Layer 7 of a small transformer language model trained on English Wikipedia (14 layers, counted from 0, width 96).
A neuron's activation on a vector x is quick GELU(weights . x + bias), where the dot is the dot product. Quick GELU of z is z times sigmoid(1.702 z).

Input weights of the MLP neurons that the questions are about. A number n stands for (n - 500) times 0.00089.
n58 (bias -0.011): 304,584,655,452,546,537,386,568,497,532,473,519,384,492,478,717,534,651,686,577,99,479,411,429,486,324,437,531,648,381,511,415,594,695,437,626,485,621,581,467,542,547,554,543,704,253,689,474,564,451,707,451,364,323,557,481,574,530,575,729,419,605,328,360,390,398,694,325,521,475,511,323,636,311,589,622,466,302,472,391,465,431,534,288,555,383,708,589,403,409,504,407,594,526,752,557
n61 (bias -0.041): 432,416,527,359,316,512,401,463,497,471,404,572,440,619,504,694,459,508,537,646,441,699,325,664,475,424,592,519,610,615,489,350,301,706,709,443,381,452,681,478,373,539,496,705,640,363,472,515,594,592,466,229,396,454,544,340,531,557,464,662,630,582,488,382,500,406,555,265,513,359,471,130,716,332,525,539,537,321,610,397,562,608,642,319,574,419,852,640,532,322,492,256,563,487,486,456
n96 (bias -0.051): 312,545,494,481,434,800,348,540,643,575,725,310,422,365,443,675,821,405,552,436,552,679,554,775,566,759,434,377,404,610,656,239,852,328,546,66,674,476,378,589,574,361,441,670,479,569,583,483,383,539,330,570,441,568,213,361,468,562,634,426,351,292,261,315,596,500,449,603,629,450,573,532,479,631,583,332,607,653,496,713,754,396,567,491,314,533,525,450,466,572,256,613,317,553,471,424
n97 (bias -0.029): 331,577,406,679,430,358,514,688,519,508,567,739,344,449,487,430,856,423,865,560,380,550,663,382,525,496,335,591,331,538,463,448,573,732,578,688,478,423,383,225,318,431,805,435,446,509,463,355,523,392,549,434,600,527,429,574,295,580,667,434,389,408,443,546,576,319,703,379,653,595,380,518,946,385,275,433,457,570,471,486,477,707,728,536,310,519,336,136,584,631,357,348,363,553,525,273
n144 (bias -0.040): 528,369,514,387,488,595,409,500,625,420,505,909,578,790,500,289,513,632,649,487,448,515,294,636,413,516,388,267,645,517,475,247,417,794,398,275,609,678,464,576,367,500,568,796,589,776,542,646,264,682,486,384,513,468,484,496,532,741,328,546,720,732,235,344,442,447,388,518,623,334,470,310,401,409,349,420,464,719,438,685,682,695,586,486,422,438,495,454,420,496,140,515,523,561,167,505
n160 (bias -0.021): 556,406,418,559,662,493,452,637,522,441,577,402,327,782,516,549,588,497,484,494,596,419,528,393,543,665,436,578,423,438,655,426,192,446,527,566,333,482,410,456,653,395,544,640,397,531,483,541,633,440,454,463,497,483,456,394,591,720,472,442,485,460,504,366,443,395,545,459,516,512,386,376,513,603,512,798,356,380,289,461,597,397,427,400,452,454,581,611,606,557,383,602,358,402,458,794
n175 (bias -0.052): 483,521,443,822,718,620,476,489,676,481,768,276,363,541,539,575,422,419,704,576,554,290,481,419,472,494,479,591,470,700,393,500,323,570,490,546,365,500,540,472,448,552,696,600,484,497,620,383,445,411,427,417,460,594,442,409,740,592,351,509,564,334,496,375,337,336,668,470,530,423,561,423,481,670,565,484,485,479,604,458,678,477,460,527,545,433,688,514,635,538,401,372,459,477,445,598
n212 (bias -0.066): 367,608,538,840,508,461,390,805,542,636,532,428,638,491,170,291,545,468,513,561,601,460,564,691,299,603,320,255,496,586,429,476,542,417,748,541,769,402,642,289,693,341,578,617,658,528,551,500,731,704,536,190,504,523,536,172,574,446,615,483,638,297,442,291,680,513,801,571,733,555,426,436,531,442,530,581,407,566,202,446,518,289,527,390,333,346,500,255,521,440,427,470,514,589,508,639
n225 (bias -0.052): 586,508,320,216,470,923,478,563,515,496,518,727,508,324,554,518,518,505,380,225,170,723,594,755,390,434,357,155,533,465,294,622,289,729,486,271,518,669,426,565,449,706,487,469,616,448,533,478,352,504,326,719,414,713,532,429,589,645,402,525,631,689,402,517,422,410,453,455,545,614,232,366,724,466,376,384,796,457,496,638,273,661,505,431,518,495,261,369,513,613,324,273,706,632,437,641
n230 (bias -0.031): 604,636,492,352,141,487,490,770,476,654,492,492,754,504,318,403,573,437,633,543,552,541,531,782,568,571,390,172,622,379,375,316,724,687,415,409,460,545,404,602,645,535,582,588,465,475,356,453,496,757,570,268,438,467,616,436,428,529,693,508,481,472,438,535,421,577,457,361,743,515,698,438,452,636,431,446,602,350,347,690,684,442,529,695,560,325,363,437,492,422,337,550,568,573,269,426
n252 (bias -0.029): 384,479,395,527,473,566,426,597,667,503,533,494,497,652,340,455,634,612,513,512,531,450,473,529,629,400,401,361,477,521,479,276,533,422,430,363,705,667,565,598,620,601,540,616,341,437,537,394,474,553,721,623,244,592,463,358,649,403,345,407,479,366,437,543,385,407,456,484,696,521,556,359,441,527,315,564,509,358,398,510,559,438,559,451,575,562,446,417,463,407,514,593,244,503,378,500
n279 (bias -0.029): 738,300,502,512,536,508,522,625,464,525,488,778,659,432,368,598,462,461,410,393,441,329,543,492,298,674,465,359,341,347,394,704,457,741,746,431,485,410,461,460,443,413,613,491,554,409,540,555,500,364,504,390,543,570,276,890,610,439,514,543,461,530,438,377,459,165,723,446,565,596,271,477,659,433,457,576,534,344,429,369,617,574,469,481,396,561,248,449,460,628,455,462,295,608,440,688
n289 (bias -0.039): 363,493,562,462,497,461,332,456,580,646,485,475,500,387,643,728,593,448,447,490,454,391,493,567,349,628,453,418,634,593,386,542,541,538,564,500,613,428,317,424,473,415,528,561,602,974,317,573,389,557,504,379,459,379,295,564,496,431,674,483,705,538,399,323,519,511,598,530,577,608,542,449,298,473,598,466,497,628,423,460,541,405,442,386,321,265,682,663,466,400,243,376,649,546,443,808
n315 (bias -0.067): 322,529,525,732,460,471,417,545,636,489,679,477,677,525,256,635,485,596,531,496,489,461,264,465,529,575,471,769,557,675,218,245,593,428,496,508,511,621,540,452,493,375,444,812,596,496,500,462,255,626,725,315,437,476,507,450,311,508,548,391,409,527,243,167,449,605,492,435,494,504,545,186,455,486,463,552,521,480,369,522,716,587,330,667,481,371,483,356,545,478,277,704,730,553,489,592
n342 (bias -0.052): 388,407,466,397,344,519,439,572,451,434,379,724,418,638,404,326,609,495,414,521,299,726,820,500,639,721,435,631,492,646,435,382,550,662,399,553,526,861,411,483,578,438,458,649,517,573,514,110,690,385,789,369,425,375,422,353,432,725,541,422,426,420,414,658,419,474,592,340,590,557,662,428,738,545,463,500,429,491,549,718,253,603,433,768,659,477,308,491,630,694,415,187,110,515,419,444
n346 (bias -0.059): 323,425,546,328,542,481,511,717,672,513,628,761,462,793,420,393,719,482,451,322,592,742,538,478,580,303,156,213,565,530,450,234,384,675,547,277,465,430,646,595,622,451,815,444,423,686,430,431,635,716,541,454,470,307,544,571,686,545,292,328,429,578,334,496,262,388,335,515,567,555,439,431,548,592,462,795,335,406,323,410,551,523,509,491,381,394,434,417,551,409,704,600,705,666,50,486

Each question shows a token from some text and the vector x that enters the MLP there. A number n stands for (n - 500) times 0.01.

" N": 511,566,361,465,550,419,653,282,278,524,486,454,465,521,552,529,354,518,465,696,498,524,458,471,536,569,510,438,564,539,413,555,507,526,509,503,557,517,488,584,527,705,433,553,479,503,514,613,540,404,528,588,393,468,451,510,580,505,459,485,525,361,498,493,554,763,473,714,758,434,448,522,352,518,451,425,551,578,666,393,496,501,504,499,558,454,541,543,527,457,620,420,406,162,446,396
The most active neuron and its activation: n252, at about 0.17

" by": 529,477,343,416,472,676,780,450,108,590,519,365,440,429,529,468,460,420,605,490,483,549,497,446,434,499,494,359,518,552,368,479,497,568,371,492,449,503,530,632,378,622,517,461,511,520,454,471,483,498,519,585,525,487,493,577,608,426,425,551,488,442,538,523,609,659,458,734,731,389,448,543,420,495,542,426,533,605,646,421,498,468,451,608,576,577,533,493,557,517,529,429,554,482,417,407
The three highest activations, in order: n225, n230, n175

" he": 548,472,384,421,543,501,772,476,123,571,498,449,407,450,409,594,493,414,434,566,726,561,274,370,593,534,602,401,469,461,546,391,517,521,365,340,674,549,555,649,506,672,541,438,513,530,504,504,538,380,476,560,451,561,386,466,518,565,535,487,471,482,554,390,565,708,532,626,738,432,519,558,365,426,544,428,552,569,536,366,447,585,538,565,617,447,497,516,391,423,602,587,475,477,416,432
The three highest activations, in order: n96, n252, n230

" at": 582,543,359,558,550,529,735,494,127,546,431,435,583,428,555,582,369,534,485,529,489,537,467,371,464,509,516,452,506,375,359,477,503,631,414,499,386,533,543,565,423,684,513,510,472,580,448,495,470,403,558,617,457,434,560,511,639,426,511,558,510,461,446,464,475,771,463,665,746,454,398,535,399,405,547,458,462,498,634,375,531,488,353,597,641,537,625,479,574,490,484,427,568,403,406,497
The two highest activations, in order: n225, n175

",": 569,496,356,430,512,605,932,440,209,478,390,474,440,489,446,478,383,448,442,655,529,563,372,439,564,469,537,413,520,547,497,433,530,574,393,443,564,474,665,582,499,619,535,447,488,605,401,551,505,430,482,587,399,433,462,547,598,500,454,583,425,456,511,586,562,426,513,659,703,463,442,492,478,438,481,405,445,472,610,415,490,499,512,567,464,571,589,591,480,547,582,459,682,433,346,388
The neuron with the highest activation: n346

"ively": 639,543,353,418,423,532,760,427,102,505,560,378,455,551,480,640,468,384,453,489,512,523,407,468,563,591,627,416,451,593,585,520,538,459,325,430,459,459,563,535,574,570,521,420,566,604,519,543,479,424,466,496,526,400,399,496,473,569,567,495,502,379,493,472,794,512,532,654,736,421,473,505,442,447,552,414,623,549,670,344,490,525,499,523,608,537,526,553,564,539,518,404,373,472,448,450
The most active neuron and its activation: n96, at about 1.1

"1": 510,525,349,509,546,402,856,442,241,447,478,563,400,384,558,561,450,497,524,575,563,650,472,403,483,501,512,470,534,507,523,621,458,564,452,539,552,354,557,546,395,617,632,465,258,581,323,543,452,439,568,626,505,502,478,570,670,497,486,460,542,457,437,506,552,559,557,695,718,504,430,517,385,591,467,511,428,538,607,326,377,552,453,460,461,504,588,521,507,494,582,481,515,352,376,478
The neuron with the highest activation: n346

" met": 485,500,375,542,566,502,802,528,122,485,382,443,526,440,587,619,419,504,545,536,603,543,363,416,505,489,596,361,519,428,603,323,566,486,462,624,326,471,534,481,548,587,599,508,508,405,537,419,510,417,594,685,376,557,508,423,620,527,535,510,565,404,380,479,583,696,360,711,685,448,367,482,487,438,590,393,509,550,623,395,576,391,405,542,599,567,526,505,509,456,525,478,516,340,523,446
The neuron with the highest activation: n58

"atural": 545,494,349,456,408,377,721,422,102,574,416,465,449,548,513,572,475,464,572,552,515,527,475,454,512,527,580,522,523,480,668,608,675,498,365,600,556,526,527,511,450,602,425,450,566,476,505,493,465,439,576,486,581,475,420,529,507,465,535,519,528,313,497,500,737,458,524,658,776,372,480,538,373,392,440,355,482,504,546,412,473,556,557,457,634,611,490,566,469,580,608,440,463,409,472,442
The neuron with the highest activation: n97

" models": 665,591,384,455,487,444,818,463,108,556,442,478,494,510,522,626,375,522,615,528,602,438,329,520,536,548,568,459,497,474,647,581,493,456,365,474,430,422,500,632,514,625,466,366,551,543,379,545,424,383,525,453,410,475,484,536,529,458,509,540,336,542,570,545,607,394,496,592,720,534,420,389,402,465,611,518,597,479,566,292,600,460,567,530,553,522,525,647,517,417,550,573,457,308,444,574
The three highest activations, in order: n279, n160, n61

" during": 538,523,381,508,434,420,810,510,30,496,421,476,591,438,499,623,491,406,550,444,465,573,611,455,483,433,457,394,476,527,352,561,519,557,510,479,492,424,547,570,465,601,541,345,457,587,417,457,462,465,591,572,442,472,544,479,695,425,457,572,565,470,434,557,533,641,496,759,677,502,449,585,452,471,500,453,499,424,579,314,471,405,449,663,617,475,654,442,496,455,541,574,580,464,411,531
The most active neuron and its activation: n230, at about 0.62

"c": 519,456,352,489,542,531,665,507,234,477,470,374,391,543,594,546,392,447,472,739,612,400,435,334,552,551,661,485,532,597,635,620,566,479,326,594,482,545,450,448,516,552,501,471,526,653,468,508,496,349,459,411,456,566,382,597,508,525,471,572,415,427,461,452,670,673,566,670,783,504,463,480,456,404,553,426,478,565,451,376,436,546,481,548,572,538,474,648,417,488,485,533,578,278,409,488
The three highest activations, in order: n289, n160, n175

" major": 603,467,373,507,483,407,823,531,66,585,442,633,534,483,479,521,438,531,544,595,479,463,512,463,528,492,513,524,433,449,525,532,569,566,413,527,439,449,574,495,568,623,601,275,536,500,459,551,428,418,573,459,553,421,441,494,582,447,538,537,468,361,485,475,690,562,419,700,775,486,457,448,373,442,458,381,570,642,565,399,417,598,443,478,511,556,518,467,473,512,453,474,473,515,483,508
The two highest activations, in order: n97, n279

" La": 461,544,354,427,435,356,658,327,240,461,482,460,501,475,475,658,328,502,507,743,499,574,460,420,444,526,572,445,626,477,534,635,548,508,428,544,574,597,474,592,405,687,506,484,508,614,397,515,517,395,502,519,421,446,506,449,580,614,476,566,539,464,451,536,734,591,560,619,740,427,526,578,403,422,401,531,445,409,538,384,395,578,560,472,559,615,641,539,470,359,500,466,564,212,455,545
The neuron with the highest activation: n61

" who": 554,533,345,461,426,483,727,508,190,565,421,417,413,498,438,692,502,420,447,486,643,481,317,430,563,559,514,525,445,542,418,480,475,398,370,397,619,457,722,579,442,668,462,503,521,534,465,504,542,397,488,587,393,572,437,517,471,438,529,517,415,360,521,471,630,587,592,632,749,395,468,634,412,492,474,345,542,482,613,374,472,457,529,599,635,496,607,533,573,508,511,685,488,534,521,494
The neuron with the highest activation: n96

"olk": 568,551,339,517,506,439,691,477,143,480,484,521,451,513,443,574,439,645,580,580,475,440,490,330,534,532,476,510,462,435,649,477,605,539,437,680,552,432,549,471,453,638,548,387,516,592,402,469,477,444,535,609,520,573,442,568,590,339,464,510,480,433,503,494,631,583,579,668,742,489,423,487,407,474,488,440,443,623,496,396,333,438,400,431,634,551,616,530,482,557,626,434,595,250,516,430
The two highest activations, in order: n97, n58

" given": 520,565,384,438,374,420,813,421,96,464,459,445,588,383,585,574,454,552,523,520,590,490,521,424,539,484,483,452,552,381,623,534,595,568,428,462,448,410,472,524,410,613,538,353,550,555,501,443,462,369,555,492,529,520,412,590,499,383,638,531,551,420,422,532,423,672,456,643,759,483,457,535,514,478,503,362,595,487,646,382,491,410,489,549,473,525,696,598,582,566,594,479,500,438,418,379
The most active neuron and its activation: n230, at about 0.33

"ator": 574,536,322,510,404,561,639,468,164,610,516,515,465,449,576,464,442,451,603,582,545,514,580,459,524,512,536,487,458,540,608,589,542,505,365,615,475,489,570,537,410,594,529,372,450,568,371,543,402,418,553,541,480,581,493,537,476,430,374,547,415,405,521,577,623,489,468,692,803,402,477,553,364,564,495,355,584,549,543,408,443,491,549,503,581,542,452,535,546,507,555,362,534,325,534,477
The neuron with the highest activation: n97

"2": 570,488,360,490,568,482,897,439,231,487,468,539,436,468,512,589,509,523,421,523,598,521,365,351,503,557,510,406,533,393,569,526,544,546,436,510,492,347,583,587,387,650,587,471,380,594,279,600,513,412,513,561,492,507,445,605,653,446,537,461,526,461,412,481,484,596,402,689,731,508,407,438,498,576,486,542,486,548,542,427,455,445,378,483,464,553,565,584,433,553,550,536,613,354,424,478
The neuron with the highest activation: n346

" U": 547,440,373,399,558,504,731,319,192,572,537,458,477,435,562,521,370,579,431,641,524,461,385,431,436,532,513,495,651,569,436,629,591,581,381,575,527,536,530,627,470,622,594,505,464,507,416,556,452,466,514,485,633,400,483,575,541,346,578,498,488,416,468,441,493,800,462,701,737,380,507,477,425,535,371,464,566,617,587,434,462,411,338,520,548,430,614,485,503,515,533,433,588,245,474,493
The neuron with the highest activation: n289

"9": 589,520,333,524,562,505,843,475,298,564,447,466,401,457,510,514,460,525,413,580,598,544,482,399,569,553,498,480,496,452,582,587,534,510,482,502,509,408,536,550,414,619,532,484,383,606,235,580,484,326,571,555,500,562,391,569,670,476,452,509,397,495,345,449,615,593,559,687,745,529,392,536,406,535,441,501,511,412,500,351,404,471,463,509,488,629,520,510,459,494,609,493,582,451,432,510
The two highest activations, in order: n279, n160

"n": 478,503,354,468,492,625,639,428,208,506,468,443,387,428,559,575,419,367,424,619,531,593,521,345,702,529,585,467,582,507,669,470,595,566,405,454,540,506,511,587,454,635,405,390,546,560,591,517,414,415,487,555,397,572,492,499,504,398,506,477,561,416,491,522,681,729,498,661,726,430,518,513,410,383,538,393,442,619,584,415,445,594,527,522,606,571,485,663,598,426,538,267,483,237,445,386
The neuron with the highest activation: n342

" what": 601,505,376,503,467,433,865,473,99,391,426,449,565,431,440,698,449,498,467,559,603,559,376,411,523,479,557,483,584,481,557,376,545,507,383,490,535,512,556,642,396,568,494,414,416,458,370,477,403,495,472,553,539,450,402,519,383,479,588,596,414,484,428,579,655,612,672,622,731,461,524,563,390,487,488,359,504,528,643,486,503,407,462,615,549,571,606,485,491,578,349,509,460,490,467,465
The neuron with the highest activation: n230

"illed": 613,606,353,497,475,372,770,510,106,436,481,523,558,480,579,608,456,529,546,500,522,344,387,374,526,453,581,507,489,439,635,480,448,556,362,514,398,433,592,457,490,591,578,441,513,702,555,441,522,362,584,593,498,488,478,464,652,447,576,568,546,392,408,582,571,526,532,655,725,483,371,483,407,362,553,468,557,540,577,428,409,451,407,531,642,532,602,507,537,545,499,498,444,330,462,492
The two highest activations, in order: n175, n160

" his": 500,506,383,410,430,489,811,443,12,566,466,497,500,412,502,505,481,363,457,573,567,563,436,415,422,542,582,523,459,518,425,558,534,509,446,504,498,461,536,605,437,656,527,494,583,553,354,521,637,381,482,564,654,462,400,384,601,474,506,526,545,504,596,481,668,586,539,652,755,360,561,503,489,470,456,383,491,500,556,399,500,520,551,535,530,479,541,533,484,500,453,434,470,536,425,540
The three highest activations, in order: n61, n289, n230

"y": 624,481,352,561,540,424,713,433,174,444,424,345,357,441,546,597,401,500,487,590,576,502,377,390,460,583,597,543,497,520,677,529,475,594,310,562,570,532,559,650,468,600,521,522,491,514,450,486,509,458,512,512,562,491,424,532,524,478,501,568,465,447,463,545,557,493,554,645,781,421,432,467,393,433,599,485,497,481,559,459,587,513,400,564,707,478,544,560,525,562,523,476,398,206,396,414
The neuron with the highest activation: n175

"-": 580,491,350,458,600,404,784,337,266,493,412,604,426,576,506,603,361,515,540,657,543,432,338,384,529,516,609,473,528,466,535,448,496,577,349,541,539,536,492,608,508,596,512,496,552,679,454,535,445,396,489,512,460,519,442,613,612,560,451,573,635,466,460,523,557,559,423,692,747,470,426,524,314,397,467,480,509,471,428,415,554,598,489,454,476,635,499,557,293,407,515,600,578,394,391,472
The two highest activations, in order: n144, n289

".S": 511,491,363,481,528,443,714,453,172,519,481,546,593,483,454,546,371,629,525,605,527,503,241,419,478,536,638,619,546,564,513,525,590,493,328,588,519,472,478,542,450,575,570,567,450,531,410,612,343,433,461,573,733,532,427,632,611,468,575,476,465,477,497,390,679,750,521,648,734,418,427,415,405,473,386,421,472,590,453,416,359,423,390,556,468,512,503,526,469,567,515,487,683,328,503,470
The two highest activations, in order: n315, n289

" up": 535,476,357,618,493,373,798,480,74,506,363,476,481,452,573,576,437,526,487,494,594,626,486,483,522,425,527,480,456,513,456,510,564,628,385,561,481,476,582,561,499,560,541,362,353,575,453,481,481,447,534,575,526,492,560,528,602,495,685,544,529,463,414,586,454,586,430,702,735,568,393,418,424,383,591,438,556,480,571,367,582,322,398,558,473,518,596,465,512,509,500,514,515,378,450,496
The most active neuron and its activation: n230, at about 0.1

" South": 571,536,355,607,509,553,794,510,173,517,411,360,461,431,378,545,364,696,456,565,519,494,536,410,503,482,432,389,429,510,548,469,593,454,412,515,632,479,622,578,577,615,563,531,486,419,488,641,481,408,568,522,502,501,567,541,572,417,441,475,499,322,535,463,653,634,559,734,683,525,409,485,409,470,489,565,528,599,497,385,472,345,379,495,609,633,481,408,493,531,586,513,507,266,518,397
The neuron with the highest activation: n212